Layer 10 of a small transformer language model trained on English Wikipedia (13 layers, counted from 0, width 64).
In attention head 1, each number of a token's query is one row of weights dot the token's vector x. The head spreads its attention over the tokens so far by the softmax of query dot key.

Query weights of the head. A number n stands for (n - 500) times 0.0014.
q0: 359,427,283,584,816,290,717,430,555,730,484,597,659,634,532,565,556,440,692,401,571,432,446,636,449,588,884,506,399,340,543,553,784,534,707,457,427,700,306,517,421,604,439,403,828,564,497,383,449,507,538,240,434,646,364,449,494,296,411,542,516,344,436,467
q1: 390,492,451,417,568,582,418,767,429,279,480,500,455,442,473,528,435,502,525,636,486,554,454,504,441,727,443,623,669,508,447,507,331,605,600,784,637,364,575,491,424,377,477,527,353,448,374,541,355,421,553,382,586,622,658,506,554,646,565,653,413,609,656,585
q2: 539,543,472,385,510,481,410,572,459,199,457,398,425,329,583,436,588,321,578,484,294,712,581,439,357,340,259,512,478,660,438,568,239,622,178,717,563,314,652,560,423,322,431,657,514,377,684,639,507,395,551,614,510,430,588,458,758,656,647,528,568,804,498,665
q3: 613,519,643,418,385,394,365,450,463,407,605,359,422,375,363,560,286,583,443,527,330,616,641,418,505,436,487,497,582,523,611,399,385,456,432,527,512,558,517,520,480,215,579,536,607,425,442,644,574,525,554,759,647,506,532,498,325,533,540,400,467,520,555,544
q4: 309,699,341,620,530,443,640,447,460,617,532,590,610,664,391,573,435,343,761,436,576,420,366,381,762,560,839,422,585,571,373,349,586,416,472,415,265,637,355,369,303,579,395,325,731,564,378,457,438,489,428,374,351,561,387,433,722,390,281,388,469,537,512,480
q5: 444,377,337,463,758,473,502,341,282,428,400,612,503,590,501,592,797,476,553,387,628,553,480,477,527,455,403,524,575,326,653,476,611,613,230,464,386,493,574,359,407,548,624,386,474,400,442,512,543,463,425,317,625,220,610,515,543,407,466,597,549,689,686,424
q6: 582,528,474,615,502,373,626,631,309,558,511,478,546,514,431,270,689,599,447,517,762,566,569,592,564,543,658,536,410,583,410,382,710,519,424,617,401,675,546,504,457,535,374,639,343,579,496,500,495,552,424,441,520,537,324,539,435,410,370,578,493,522,543,382
q7: 514,562,721,303,286,623,260,747,501,457,434,423,488,461,504,672,350,486,490,354,299,578,649,505,307,554,207,419,570,479,548,629,100,377,322,602,643,503,447,598,479,417,782,566,659,402,496,751,358,478,558,802,438,712,512,645,526,700,682,419,464,528,360,538
q8: 410,605,385,549,534,512,400,713,493,510,465,451,718,374,480,379,431,607,511,671,412,457,600,530,559,595,757,582,471,532,567,465,671,686,484,496,421,400,532,547,520,526,516,549,340,407,717,496,786,374,336,483,699,548,521,538,688,382,504,480,383,593,367,591
q9: 404,191,484,657,623,468,564,429,571,694,539,449,584,526,603,446,520,486,567,554,708,467,326,453,744,401,547,526,298,554,258,499,540,491,675,267,510,598,348,498,527,474,434,591,629,555,491,660,613,380,300,484,380,525,350,557,467,181,216,476,494,264,452,140
q10: 488,371,307,583,357,529,517,403,639,768,698,447,436,615,559,516,667,203,554,343,577,590,467,609,590,529,674,156,224,725,217,750,597,360,608,620,438,470,621,562,434,543,225,286,608,538,517,488,555,629,421,460,317,470,443,534,445,292,272,372,644,344,498,212
q11: 321,350,418,382,789,283,487,227,576,367,341,635,455,642,461,454,645,386,491,356,464,538,512,605,638,417,576,524,561,249,359,511,563,561,473,570,604,442,317,569,674,591,552,464,375,600,662,471,311,487,624,610,373,310,557,537,466,320,303,616,485,619,372,376
q12: 349,198,276,770,467,483,521,350,618,542,315,548,373,684,514,526,326,663,708,650,672,721,443,528,686,478,356,591,711,686,447,414,509,372,620,508,554,714,109,451,350,233,371,434,560,646,493,550,508,597,448,508,382,454,671,513,268,351,395,723,622,343,582,361
q13: 482,398,307,608,658,480,660,314,406,602,407,675,617,385,283,519,580,409,457,523,605,272,698,445,585,483,660,643,305,525,516,669,406,701,613,370,379,525,542,619,423,441,492,440,685,537,373,334,709,476,598,278,609,557,512,473,350,552,336,547,711,172,540,464
q14: 499,533,512,307,344,734,168,605,574,652,549,379,310,505,633,405,431,541,415,538,357,618,494,382,390,621,323,586,586,660,386,657,353,569,316,669,560,299,579,293,431,637,621,641,701,452,408,550,407,750,427,748,568,466,240,420,589,843,744,370,380,563,631,599
q15: 665,483,448,498,513,513,326,332,479,407,520,700,528,406,563,171,232,465,432,724,652,943,432,458,373,550,513,348,444,674,672,582,675,339,588,668,503,100,513,608,478,503,634,395,404,545,537,378,480,501,527,547,360,267,415,537,542,609,610,457,692,485,379,517
q16: 480,468,485,325,239,442,569,394,428,360,548,447,425,588,590,573,397,193,410,410,364,475,546,321,67,406,517,604,673,576,550,442,522,500,660,501,551,541,664,308,535,453,458,561,416,545,271,616,509,587,443,551,562,352,816,582,441,400,603,710,898,503,438,700
q17: 737,560,492,260,485,512,372,442,347,213,651,553,558,730,408,531,697,367,582,333,464,361,767,346,452,456,228,642,453,686,633,484,588,537,484,466,749,459,330,337,474,648,568,519,384,309,701,580,263,791,423,605,598,472,764,484,527,516,406,548,305,510,605,550
q18: 723,572,504,348,194,622,422,714,434,581,317,301,416,388,417,354,669,431,190,594,384,372,808,547,385,504,48,661,661,493,682,632,192,520,335,634,507,385,767,506,590,683,594,628,373,473,355,564,292,595,842,529,493,287,481,598,573,784,732,470,703,480,453,619
q19: 275,609,453,582,549,597,552,408,535,570,602,526,301,582,480,303,430,344,404,504,723,422,651,548,563,496,515,705,490,400,353,436,236,569,457,419,503,895,395,442,630,338,458,410,688,437,623,818,546,818,547,336,375,476,202,538,591,510,342,533,640,159,580,619
q20: 669,562,594,387,476,500,557,463,588,849,443,589,552,685,694,568,381,539,448,627,364,556,429,488,470,280,228,597,535,411,537,426,596,726,397,655,728,288,602,339,502,414,352,668,589,699,507,466,475,542,530,497,695,701,284,380,475,650,441,516,483,483,623,508
q21: 472,664,550,581,548,342,511,525,676,617,322,443,409,464,215,594,318,300,516,516,762,472,469,515,776,361,554,345,458,777,614,493,646,614,487,635,659,682,423,274,967,694,706,515,568,442,430,425,695,407,377,561,544,652,547,486,570,611,315,710,293,694,378,543
q22: 589,407,516,441,312,513,690,417,390,388,553,375,553,522,361,447,511,753,505,574,437,752,741,363,311,586,581,602,131,364,322,343,474,577,651,529,641,492,657,454,612,463,641,590,449,259,644,584,499,645,573,745,476,739,631,512,366,327,498,363,680,578,366,720
q23: 339,560,407,805,163,574,597,497,421,486,578,390,532,713,537,502,747,633,494,615,554,555,447,556,545,324,605,606,598,578,588,530,647,317,514,512,421,344,564,150,445,572,646,295,570,668,680,232,546,404,689,443,506,703,411,564,369,403,302,465,600,469,533,388
q24: 579,495,522,665,709,788,478,781,475,499,330,537,575,300,643,405,535,586,600,447,682,729,587,449,548,649,331,568,672,391,425,615,487,589,633,521,716,386,556,317,340,477,298,279,378,838,370,283,453,580,505,505,549,570,486,630,357,581,840,500,505,624,248,541
q25: 435,628,419,411,197,783,533,596,466,316,562,140,505,175,377,522,239,611,349,607,540,609,149,480,448,422,325,401,528,706,359,563,235,802,433,644,443,452,704,275,247,401,534,448,451,698,559,560,441,295,626,574,801,305,689,469,594,422,601,304,414,656,469,543
q26: 225,740,437,366,303,438,389,413,329,329,489,450,428,477,334,522,507,405,505,565,386,356,491,512,596,511,250,567,260,187,891,508,418,457,783,719,470,486,422,536,399,592,431,556,725,826,603,445,657,473,534,613,596,492,421,711,569,515,863,577,652,699,487,359
q27: 588,731,614,331,563,748,369,410,358,594,516,715,658,629,675,360,488,354,853,754,443,394,674,550,358,740,704,605,240,519,314,537,526,337,438,615,432,784,815,344,557,477,525,621,608,577,454,308,639,383,683,551,605,329,508,450,417,551,547,623,405,422,620,655
q28: 553,487,282,524,204,516,543,186,635,698,493,537,441,512,428,12,491,490,979,275,572,502,335,512,532,528,323,474,290,502,605,459,796,508,476,596,471,630,363,646,482,388,448,445,269,508,460,625,488,466,568,159,226,700,737,622,450,454,459,358,551,350,407,456
q29: 686,813,209,619,610,390,549,615,398,750,348,133,655,666,478,346,275,594,415,637,402,548,596,558,628,576,440,504,512,618,447,424,454,432,521,544,577,203,253,501,473,518,586,601,391,406,592,553,325,698,504,377,567,590,641,689,649,356,552,382,642,365,332,625
q30: 334,624,590,464,428,780,484,552,374,461,652,335,634,660,249,526,540,766,569,362,479,654,730,466,412,498,701,568,440,620,531,283,290,550,607,472,473,408,443,557,353,534,389,519,652,536,281,652,502,380,624,705,648,417,468,505,560,725,653,832,452,220,293,125
q31: 615,563,414,651,227,694,656,267,349,383,559,547,382,245,471,129,588,702,396,646,362,441,658,606,487,437,488,482,720,641,333,324,422,659,708,768,331,245,371,540,629,370,542,431,603,558,481,467,745,341,339,442,671,489,503,625,600,547,499,421,461,558,372,499

Each question shows a short text with each token's key, already scaled and adjusted for position as the last token sees it. A number n stands for (n - 500) times 0.0032.

Then comes the last token's vector x. A number n stands for (n - 500) times 0.0088.

0 " &": 534,462,460,525,506,521,485,483,586,503,571,464,543,468,316,535,482,357,711,642,523,652,616,524,600,595,597,564,437,466,463,508
1 " R": 638,606,654,609,411,359,526,243,630,569,551,481,511,455,333,628,367,617,750,740,589,629,583,337,572,667,444,534,405,423,560,605
2 "ide": 450,537,553,514,475,375,459,495,615,541,515,471,494,356,325,563,333,523,647,755,662,546,432,536,665,530,458,433,369,413,524,569
3 " |": 426,553,508,635,598,375,536,455,659,550,452,642,581,401,362,581,466,455,783,758,590,528,541,458,580,681,597,566,344,422,566,593
4 " Col": 347,372,368,572,733,316,487,239,651,637,553,475,576,316,220,536,316,660,862,663,537,431,522,355,585,701,498,514,401,600,392,580
5 "le": 479,520,479,506,595,465,454,436,518,586,574,471,573,580,336,405,374,517,731,603,650,612,435,479,544,682,500,524,397,459,424,549
6 "ge": 528,484,498,483,584,579,500,474,574,530,506,428,429,406,242,523,406,440,641,651,660,554,422,537,658,603,482,493,370,424,601,517
7 " of": 609,477,469,523,526,549,444,450,547,586,568,428,593,436,396,507,442,432,602,663,496,554,614,437,569,583,539,603,379,448,477,510
x: 385,484,596,525,452,543,477,599,584,537,502,631,519,762,385,418,490,619,568,488,614,724,495,550,616,379,424,316,407,365,396,581,408,450,513,537,504,455,439,561,505,459,447,518,547,368,763,407,494,550,540,405,622,647,506,549,341,462,504,524,367,501,523,555
Which two tokens does the last token look at most, in order? 2 "ide", 7 " of"

0 "aw": 573,544,546,555,445,381,408,468,592,535,530,485,564,346,405,485,310,591,654,725,697,483,503,512,664,521,490,549,387,439,474,556
1 " P": 633,562,599,628,384,313,356,231,626,620,550,458,572,473,324,570,346,654,766,660,682,580,427,505,609,652,498,571,414,508,436,543
2 "act": 482,741,475,670,597,333,415,360,734,549,686,497,512,395,145,568,329,548,951,644,599,420,493,208,599,499,446,557,214,484,517,546
3 " in": 331,595,493,571,595,431,407,446,700,564,592,515,634,426,337,467,441,502,785,765,498,549,579,423,570,663,456,544,307,399,447,602
4 "v": 348,350,311,634,537,375,447,333,629,669,659,506,626,437,218,647,304,616,936,641,601,474,477,442,468,533,362,451,384,362,463,567
5 "as": 528,327,325,536,469,542,405,345,674,576,629,578,560,447,308,534,340,484,825,599,606,490,556,434,630,554,335,525,324,474,416,582
6 "ion": 618,382,415,449,527,493,607,403,563,505,523,469,471,396,291,557,373,508,706,723,599,513,544,452,609,536,412,482,347,522,504,617
7 " of": 606,488,462,516,488,549,433,468,600,586,534,430,604,421,374,512,421,451,611,734,495,553,601,420,551,597,530,603,367,456,497,503
x: 407,535,556,513,463,519,427,600,543,498,460,636,506,761,439,467,501,589,573,526,561,701,544,569,637,380,440,312,355,346,450,558,348,417,520,552,524,449,424,591,510,419,416,557,578,376,726,403,579,574,528,421,639,662,505,565,405,443,541,532,367,494,493,544
Which token does the last token look at most, and with what share of its attention? 0 "aw", with about 80%

0 "S": 607,499,694,523,415,386,416,244,691,561,590,356,588,387,274,611,343,596,776,747,651,483,535,399,604,622,396,494,373,434,513,513
1 "h": 615,542,614,637,496,358,290,397,613,563,580,552,653,560,379,582,403,709,731,688,691,506,474,449,594,458,539,616,425,529,497,379
2 "ort": 540,668,524,686,507,338,362,374,741,549,539,524,667,350,239,523,340,620,892,722,624,465,535,364,649,663,335,512,402,529,540,555
3 ",": 434,527,454,512,567,523,454,400,698,506,490,609,503,440,306,565,388,552,698,803,589,654,504,464,637,580,481,497,364,516,495,524
4 " 196": 482,399,405,515,558,364,561,408,628,597,526,661,410,401,215,552,376,689,760,697,568,507,511,552,746,632,470,490,362,408,466,578
5 "0": 517,386,463,404,618,577,518,412,657,532,497,600,489,427,255,522,369,602,764,728,656,427,503,501,571,611,525,491,315,435,387,634
6 ")": 556,418,424,455,505,440,499,447,562,596,491,617,502,356,353,541,464,528,653,683,627,567,504,474,622,652,540,528,401,579,468,537
7 "\n": 552,572,367,310,581,454,448,490,587,796,516,567,567,413,289,467,320,622,926,797,592,511,432,260,561,656,455,532,437,437,403,697
x: 331,595,433,328,435,570,582,537,470,339,462,533,365,545,459,429,446,515,566,515,587,462,426,415,590,442,618,427,445,425,693,390,376,569,635,539,371,535,502,486,517,351,520,498,498,514,552,466,735,475,556,684,532,455,324,678,498,326,561,670,693,477,542,304
Which token does the last token look at most, and with what share of its attention? 3 ",", with about 30%

0 "ok": 654,465,630,553,427,344,361,444,590,561,539,478,665,436,330,518,329,676,692,709,654,454,484,410,560,633,515,635,386,412,489,538
1 "e": 524,579,540,514,540,432,427,536,616,507,450,461,532,435,265,506,385,549,619,702,655,468,396,449,608,575,515,533,350,379,547,474
2 " (19": 451,533,513,658,465,364,537,427,669,565,665,617,523,362,303,478,442,569,887,753,539,468,483,536,727,597,420,606,302,334,422,627
3 "6": 393,462,451,562,527,402,530,439,663,581,598,624,472,378,223,545,417,677,796,696,500,477,469,523,682,637,424,484,339,320,424,577
4 "9": 456,396,473,452,644,521,474,480,638,502,571,621,475,437,223,524,437,528,749,714,639,429,456,491,601,645,542,447,307,392,361,633
5 ")": 519,442,441,505,543,414,485,498,577,571,567,626,529,318,343,546,459,507,669,693,628,536,471,475,674,668,522,516,338,506,438,535
6 "\n": 598,513,343,436,578,449,452,542,604,746,557,578,548,397,303,476,347,598,879,747,586,494,408,340,593,656,498,492,412,415,377,673
7 "-": 609,516,497,482,612,486,432,490,566,604,578,531,588,400,359,469,443,537,687,565,579,546,460,485,616,616,562,544,352,544,486,514
x: 327,504,534,476,391,539,557,419,500,514,464,465,424,460,484,523,616,552,411,464,507,800,371,497,538,560,563,375,398,292,576,313,388,518,534,586,577,688,447,544,646,526,452,481,461,469,445,660,591,546,593,435,520,409,545,727,361,324,569,514,401,611,509,490
Which token does the last token look at most? 5 ")"

0 " st": 725,393,744,442,332,374,251,486,662,581,775,394,707,362,198,606,459,545,827,744,564,424,466,425,493,688,359,543,252,396,434,476
1 "ate": 563,497,556,536,556,493,435,376,540,482,524,405,455,384,219,596,369,452,694,725,620,528,533,492,558,556,385,508,333,481,539,693
2 " pro": 435,499,510,535,534,468,449,441,640,579,583,488,641,448,290,478,397,532,746,698,496,674,578,351,608,567,395,624,337,396,530,532
3 "s": 332,544,471,617,537,514,496,314,680,533,617,554,575,380,329,523,398,516,784,602,548,479,599,427,582,578,470,392,310,457,529,647
4 "ec": 466,353,434,611,530,551,382,349,777,612,590,475,629,412,170,630,313,539,805,665,547,518,529,387,452,554,423,438,459,305,333,524
5 "ut": 441,285,326,517,521,489,411,360,649,550,621,374,618,415,188,567,405,503,786,639,581,434,583,354,560,549,513,607,419,495,541,572
6 "ion": 619,377,385,436,565,460,597,365,620,531,557,451,514,360,227,515,385,515,758,745,623,499,523,498,636,603,404,474,309,525,517,610
7 " c": 700,646,360,345,706,497,504,267,713,735,630,626,602,410,291,521,379,610,857,819,589,533,383,393,519,681,407,505,248,306,405,479
x: 454,458,525,490,566,545,383,532,605,350,307,532,449,449,510,490,663,470,484,411,628,621,538,564,651,491,490,710,437,397,298,360,307,681,475,553,541,638,523,496,611,392,612,595,423,471,517,490,595,494,400,423,483,692,463,545,478,512,428,464,590,405,369,430
Which token does the last token look at most? 2 " pro"

0 "\n": 642,525,647,510,448,418,484,584,755,630,501,532,484,416,287,586,298,622,886,726,570,495,479,370,563,617,489,459,436,466,417,639
1 "-": 591,591,533,513,447,414,456,522,648,575,530,491,557,402,290,545,448,521,779,651,548,551,527,523,624,627,541,537,371,485,503,554
2 " P": 513,689,530,657,440,286,425,198,606,654,592,484,583,489,312,561,357,648,797,656,676,568,428,488,586,683,546,568,401,497,430,586
3 "ear": 400,456,511,469,516,347,448,390,547,554,642,474,554,452,286,523,321,615,719,587,456,561,514,470,541,538,485,459,409,437,457,557
4 "l": 450,376,401,544,630,451,460,364,570,635,550,487,682,341,271,586,276,488,760,582,634,478,555,393,711,644,374,625,373,464,455,613
5 "s": 527,387,432,481,560,468,463,417,581,592,562,499,590,401,285,494,392,501,771,663,716,464,519,457,644,648,503,466,439,481,548,626
6 " of": 542,387,513,503,534,553,448,468,562,586,558,460,604,443,397,498,469,444,654,704,510,531,619,419,593,571,564,594,399,452,510,526
7 " the": 528,498,439,477,511,537,495,391,619,534,552,433,650,580,306,497,334,460,669,752,553,489,595,518,505,664,530,646,469,504,517,523
x: 462,590,509,475,498,460,451,560,563,400,349,659,663,647,298,482,534,470,497,568,512,658,495,396,643,395,522,370,483,522,420,540,399,317,510,352,687,612,440,432,545,564,584,466,486,346,531,528,674,417,504,273,511,607,349,539,398,444,524,455,384,508,388,566
Which token does the last token look at most? 3 "ear"

0 "ore": 535,495,505,510,504,460,454,546,614,513,473,504,478,417,405,570,340,533,542,732,660,549,403,461,651,563,540,509,399,487,471,500
1 " f": 681,646,647,673,488,386,289,342,666,614,710,505,606,425,244,601,489,559,864,703,715,569,483,547,530,735,449,522,409,435,350,542
2 "re": 419,611,446,504,462,333,400,406,547,509,692,478,558,353,248,466,375,496,717,612,490,559,408,396,627,664,418,396,508,440,417,586
3 "qu": 326,511,500,643,485,385,354,313,703,580,681,422,602,474,142,506,348,606,873,547,657,541,555,331,505,624,431,463,330,493,368,561
4 "ent": 331,430,401,584,542,381,443,372,671,574,575,501,537,403,161,519,397,514,852,656,576,441,532,354,557,603,398,438,337,531,432,662
5 " serv": 495,324,313,522,568,438,427,323,623,660,630,438,558,312,163,656,365,543,830,701,648,529,587,358,488,605,363,532,400,407,445,664
6 "ice": 610,521,426,487,541,456,515,420,594,560,528,437,464,353,234,560,373,458,644,773,660,506,475,506,666,597,408,469,344,417,473,603
7 " on": 672,529,438,433,566,471,501,431,647,691,609,497,593,407,284,495,443,469,840,806,591,503,580,347,519,599,455,560,253,454,459,628
x: 422,431,614,452,558,498,573,552,409,443,449,651,383,721,470,521,458,591,484,620,553,588,564,613,681,397,493,389,369,257,491,436,370,578,433,600,477,474,368,453,629,496,500,448,496,392,691,403,487,371,583,529,572,627,449,577,452,328,670,610,509,488,474,550
Which token does the last token look at most? 0 "ore"

0 "T": 611,492,588,496,459,436,474,275,615,619,593,432,462,410,344,566,432,612,729,788,533,522,559,370,544,617,545,404,414,457,492,534
1 "V": 559,598,595,581,469,411,426,302,603,625,524,425,509,356,224,615,359,621,758,753,697,498,481,443,669,640,451,475,359,468,413,609
2 " M": 541,674,597,737,535,293,412,200,657,612,608,487,595,350,291,595,335,575,820,740,658,576,485,418,625,677,408,499,371,465,484,528
3 "ov": 367,580,465,650,495,376,439,358,537,628,615,465,654,350,248,610,294,610,707,622,567,429,582,421,554,646,396,501,399,395,468,503
4 "i": 390,423,477,549,582,500,489,365,531,538,492,507,521,362,170,573,386,666,640,569,720,404,570,491,613,509,534,511,376,495,582,578
5 "e,": 498,428,466,460,566,512,491,411,661,563,526,577,557,354,301,531,409,537,719,784,620,635,510,498,644,569,492,497,352,487,502,514
6 " 199": 581,508,437,441,628,410,577,464,545,619,531,696,430,405,263,530,445,668,718,648,545,550,528,556,726,653,478,447,378,410,460,623
7 "2": 581,567,545,448,564,626,539,451,632,559,484,615,480,406,252,503,387,554,741,735,675,449,490,523,587,641,540,493,318,437,390,624
x: 387,574,374,545,539,534,551,561,443,395,487,448,313,662,386,470,570,451,550,547,628,579,342,573,471,436,541,435,385,502,568,497,294,560,554,441,372,602,535,434,595,340,461,566,461,493,355,606,712,313,565,403,604,483,504,646,440,371,536,235,427,430,446,467
Which token does the last token look at most? 0 "T"

0 " not": 568,412,686,508,513,565,357,447,613,526,541,573,511,405,301,593,385,435,774,690,533,439,501,434,611,532,423,513,303,507,463,699
1 " b": 593,595,569,586,403,450,277,333,603,636,628,488,510,462,197,621,402,509,836,698,573,557,466,460,576,655,444,576,467,450,467,607
2 "ar": 518,605,524,622,569,455,442,285,616,494,600,551,503,461,366,463,339,624,761,721,662,504,347,444,552,595,437,565,387,492,513,610
3 " a": 526,552,530,610,513,561,381,347,653,520,578,526,681,612,272,512,437,480,787,767,536,604,541,434,526,609,484,539,356,438,394,591
4 " f": 305,424,316,646,601,428,405,242,595,664,699,551,625,388,236,645,484,609,855,686,691,550,476,554,479,676,431,540,411,430,388,556
5 "ed": 486,238,344,604,649,434,508,258,651,572,700,546,547,395,225,512,391,591,825,655,531,401,482,464,590,594,456,407,263,466,463,627
6 "eral": 565,476,399,455,568,469,554,452,629,566,538,437,510,402,266,509,452,468,731,647,525,446,504,447,640,566,417,487,389,484,570,669
7 " c": 681,647,373,359,731,482,505,270,686,729,651,633,599,413,298,515,372,622,856,800,582,541,360,402,525,676,402,519,243,297,386,472
x: 430,452,522,488,571,584,381,532,606,352,293,546,426,425,519,452,657,434,478,398,653,637,533,588,661,506,509,715,469,428,316,347,320,667,458,572,518,639,543,479,595,401,582,580,421,501,500,493,539,476,391,431,489,695,449,540,473,528,438,494,577,410,379,454
Which token does the last token look at most? 3 " a"

0 " ": 673,433,629,572,532,385,259,401,648,557,622,580,618,310,219,588,547,514,871,582,623,476,448,370,578,567,519,393,441,438,402,658
1 " |": 593,559,639,546,533,334,527,458,647,531,529,630,600,458,365,633,517,485,787,789,583,461,555,440,566,626,644,553,363,393,520,561
2 "\n": 400,534,511,580,475,428,488,574,622,668,531,658,464,466,342,553,322,666,870,775,627,448,469,374,602,558,467,442,440,471,427,627
3 "|": 409,532,550,588,562,284,429,504,565,672,544,593,668,411,383,544,435,500,787,645,485,497,528,473,611,669,660,528,407,441,521,641
4 " 10": 313,406,380,537,682,453,457,425,539,634,600,595,544,462,213,563,475,551,852,576,550,441,508,555,647,631,608,491,286,358,385,541
5 "7": 491,383,363,430,638,521,488,429,571,635,565,628,537,487,238,575,425,653,839,623,565,415,514,581,683,604,551,470,355,348,437,535
6 " |": 639,353,383,504,709,580,456,448,598,615,479,623,614,467,331,588,461,467,741,673,538,535,457,473,534,768,604,561,410,448,519,591
7 " D": 742,573,387,365,721,499,677,353,554,667,542,501,619,376,285,662,382,608,788,727,601,462,574,326,545,622,463,457,353,453,535,543
x: 382,441,519,661,518,536,606,473,487,510,654,572,406,658,397,453,436,516,508,387,551,512,560,462,521,611,473,883,469,349,563,358,460,513,555,502,689,512,483,401,581,435,542,617,472,446,532,544,604,522,542,502,512,535,319,471,601,474,599,464,602,439,408,516
Which token does the last token look at most, and with what share of its attention? 1 " |", with about 50%

0 " US": 635,530,670,420,409,372,541,318,599,594,496,484,466,341,224,591,345,519,816,681,672,471,587,464,627,686,439,399,361,491,524,707
1 "-": 507,556,508,468,427,420,503,443,611,538,554,475,518,475,340,495,479,525,660,712,387,509,469,557,590,809,391,364,458,580,471,629
2 "5": 507,550,491,570,520,447,509,367,557,593,581,503,483,444,243,591,470,595,771,666,585,501,567,606,622,621,569,459,356,388,464,569
3 "3": 461,527,446,564,553,507,499,402,611,588,557,528,476,435,226,586,456,599,773,675,589,535,552,605,589,638,529,429,377,332,454,551
4 " &": 442,522,490,446,503,530,444,423,567,586,600,461,549,444,306,557,500,368,676,677,563,651,579,542,610,714,535,492,440,474,401,522
5 " 5": 472,437,420,455,589,505,524,434,535,610,579,570,440,469,278,597,505,581,768,648,566,570,484,581,621,562,589,441,415,330,468,538
6 "0": 511,457,490,407,537,592,527,476,589,572,565,591,441,440,299,553,490,579,718,638,582,522,509,569,579,544,580,474,405,316,500,505
7 "th": 560,602,503,470,605,576,480,523,530,594,574,572,519,445,286,578,433,540,644,702,611,455,436,413,571,682,465,507,397,411,424,525
x: 401,547,503,710,588,590,494,564,579,452,443,551,431,581,387,431,632,399,521,467,503,664,409,491,757,493,513,379,403,568,613,441,318,553,552,296,431,544,640,550,558,448,294,474,542,363,580,528,675,579,603,355,515,430,423,509,367,477,528,440,492,502,421,384
Which two tokens does the last token look at most, in order? 4 " &", 5 " 5"

0 " with": 597,427,522,461,542,443,408,496,602,561,524,476,544,474,371,559,461,466,672,712,461,614,479,460,458,662,477,498,396,496,438,561
1 " him": 630,532,572,502,392,467,398,332,529,458,553,467,483,381,234,546,385,460,734,701,626,561,501,580,662,549,443,530,295,598,516,583
2 ",": 500,551,516,533,532,511,412,399,623,482,516,571,489,370,298,599,362,530,666,760,582,660,490,496,611,526,504,471,346,560,437,517
3 " b": 318,545,437,629,468,360,389,250,586,642,625,530,558,473,209,566,354,556,864,684,630,543,473,502,590,676,464,605,446,475,446,598
4 "r": 496,364,388,590,571,503,507,348,551,573,604,557,504,525,462,511,430,580,666,632,623,499,503,554,521,590,551,411,431,442,503,473
5 "ing": 499,370,392,506,600,422,525,391,592,584,500,522,598,522,335,476,411,547,750,682,641,517,558,425,552,678,479,472,259,491,468,648
6 "ing": 646,418,433,499,566,486,514,387,558,612,480,477,539,438,282,530,433,556,715,692,613,515,536,403,508,636,474,541,269,443,476,664
7 " ab": 624,537,383,398,628,459,499,362,579,726,580,579,571,429,301,514,407,634,755,683,485,519,408,503,475,686,403,374,418,497,565,572
x: 313,714,564,479,529,603,509,391,450,368,369,551,526,510,597,609,433,451,381,412,627,497,587,411,574,319,709,561,595,456,429,271,356,609,395,472,517,472,406,572,619,439,458,410,586,477,686,499,487,554,548,488,570,742,517,538,638,551,443,443,523,433,467,465
Which token does the last token look at most, and with what share of its attention? 2 ",", with about 40%

0 "ren": 598,558,624,519,434,442,454,434,660,464,551,387,488,359,154,586,286,515,734,657,653,465,479,477,622,641,336,507,397,436,462,576
1 "n": 511,583,561,611,434,444,409,498,736,476,532,393,652,397,236,545,305,531,717,729,668,370,491,458,669,695,444,500,361,462,434,471
2 "an": 449,579,574,570,522,426,472,497,599,481,504,482,534,395,254,449,373,668,635,654,619,451,511,514,675,629,479,558,374,503,523,541
3 " w": 264,593,458,774,588,332,401,250,588,622,734,509,634,402,136,604,426,558,942,814,662,492,528,473,476,795,362,502,359,368,323,670
4 "ro": 485,509,499,458,563,488,561,557,493,538,603,511,455,398,352,563,439,492,718,654,437,623,450,287,537,509,498,287,461,524,442,493
5 "te": 517,400,430,498,588,482,468,341,620,623,521,488,467,432,253,494,409,568,728,691,692,530,363,411,653,663,493,442,333,477,494,591
6 " an": 521,460,337,492,609,517,464,309,685,621,578,389,676,564,257,576,337,487,666,766,491,532,458,419,522,797,493,601,388,474,486,533
7 " o": 614,553,353,396,594,454,545,389,622,675,541,487,600,412,264,476,349,639,823,660,539,562,502,377,473,544,416,498,371,487,536,476
x: 455,627,461,531,480,497,619,518,486,445,379,475,516,515,665,630,459,515,462,611,628,651,676,402,672,614,566,622,458,377,417,393,376,432,593,613,579,485,507,473,533,421,577,393,422,541,597,527,551,525,629,435,555,819,399,431,557,388,587,592,481,287,515,471
Which token does the last token look at most, and with what share of its attention? 1 "n", with about 40%

0 " In": 699,477,581,530,458,286,329,459,751,484,604,484,637,393,303,515,392,544,749,750,529,536,576,446,649,740,430,523,319,460,414,538
1 "tern": 542,630,667,509,446,418,405,375,684,538,565,394,578,366,95,605,346,428,830,539,571,529,602,399,623,612,349,366,395,513,448,580
2 "ational": 429,573,507,541,457,411,542,420,673,475,481,429,508,381,235,552,355,469,727,699,587,469,650,486,657,604,452,512,352,552,546,623
3 " F": 311,553,442,690,556,309,361,322,660,674,630,508,620,355,196,591,466,542,837,638,664,593,574,552,551,717,485,496,417,444,433,555
4 "ilm": 457,509,483,565,567,313,621,390,557,544,534,444,481,369,329,539,398,471,654,604,621,565,584,568,726,633,452,509,351,642,585,552
5 " F": 535,323,314,517,679,364,442,276,579,683,682,499,616,361,175,581,476,505,842,638,673,578,554,561,567,727,482,491,393,447,386,566
6 "est": 531,498,421,545,564,363,491,365,551,576,601,442,404,399,287,532,384,483,669,603,610,495,548,450,701,430,483,485,366,481,612,499
7 "iv": 594,699,415,495,631,412,554,426,596,637,613,445,499,392,148,561,301,507,819,534,654,487,515,446,652,511,468,356,481,472,531,557
x: 406,538,488,607,557,324,504,493,708,697,399,479,700,592,381,396,537,453,594,438,565,492,600,485,473,475,494,495,522,552,386,450,439,557,536,361,471,563,424,495,595,458,453,462,483,712,507,375,585,568,555,401,249,427,269,625,657,455,469,646,625,623,501,482
Which token does the last token look at most? 5 " F"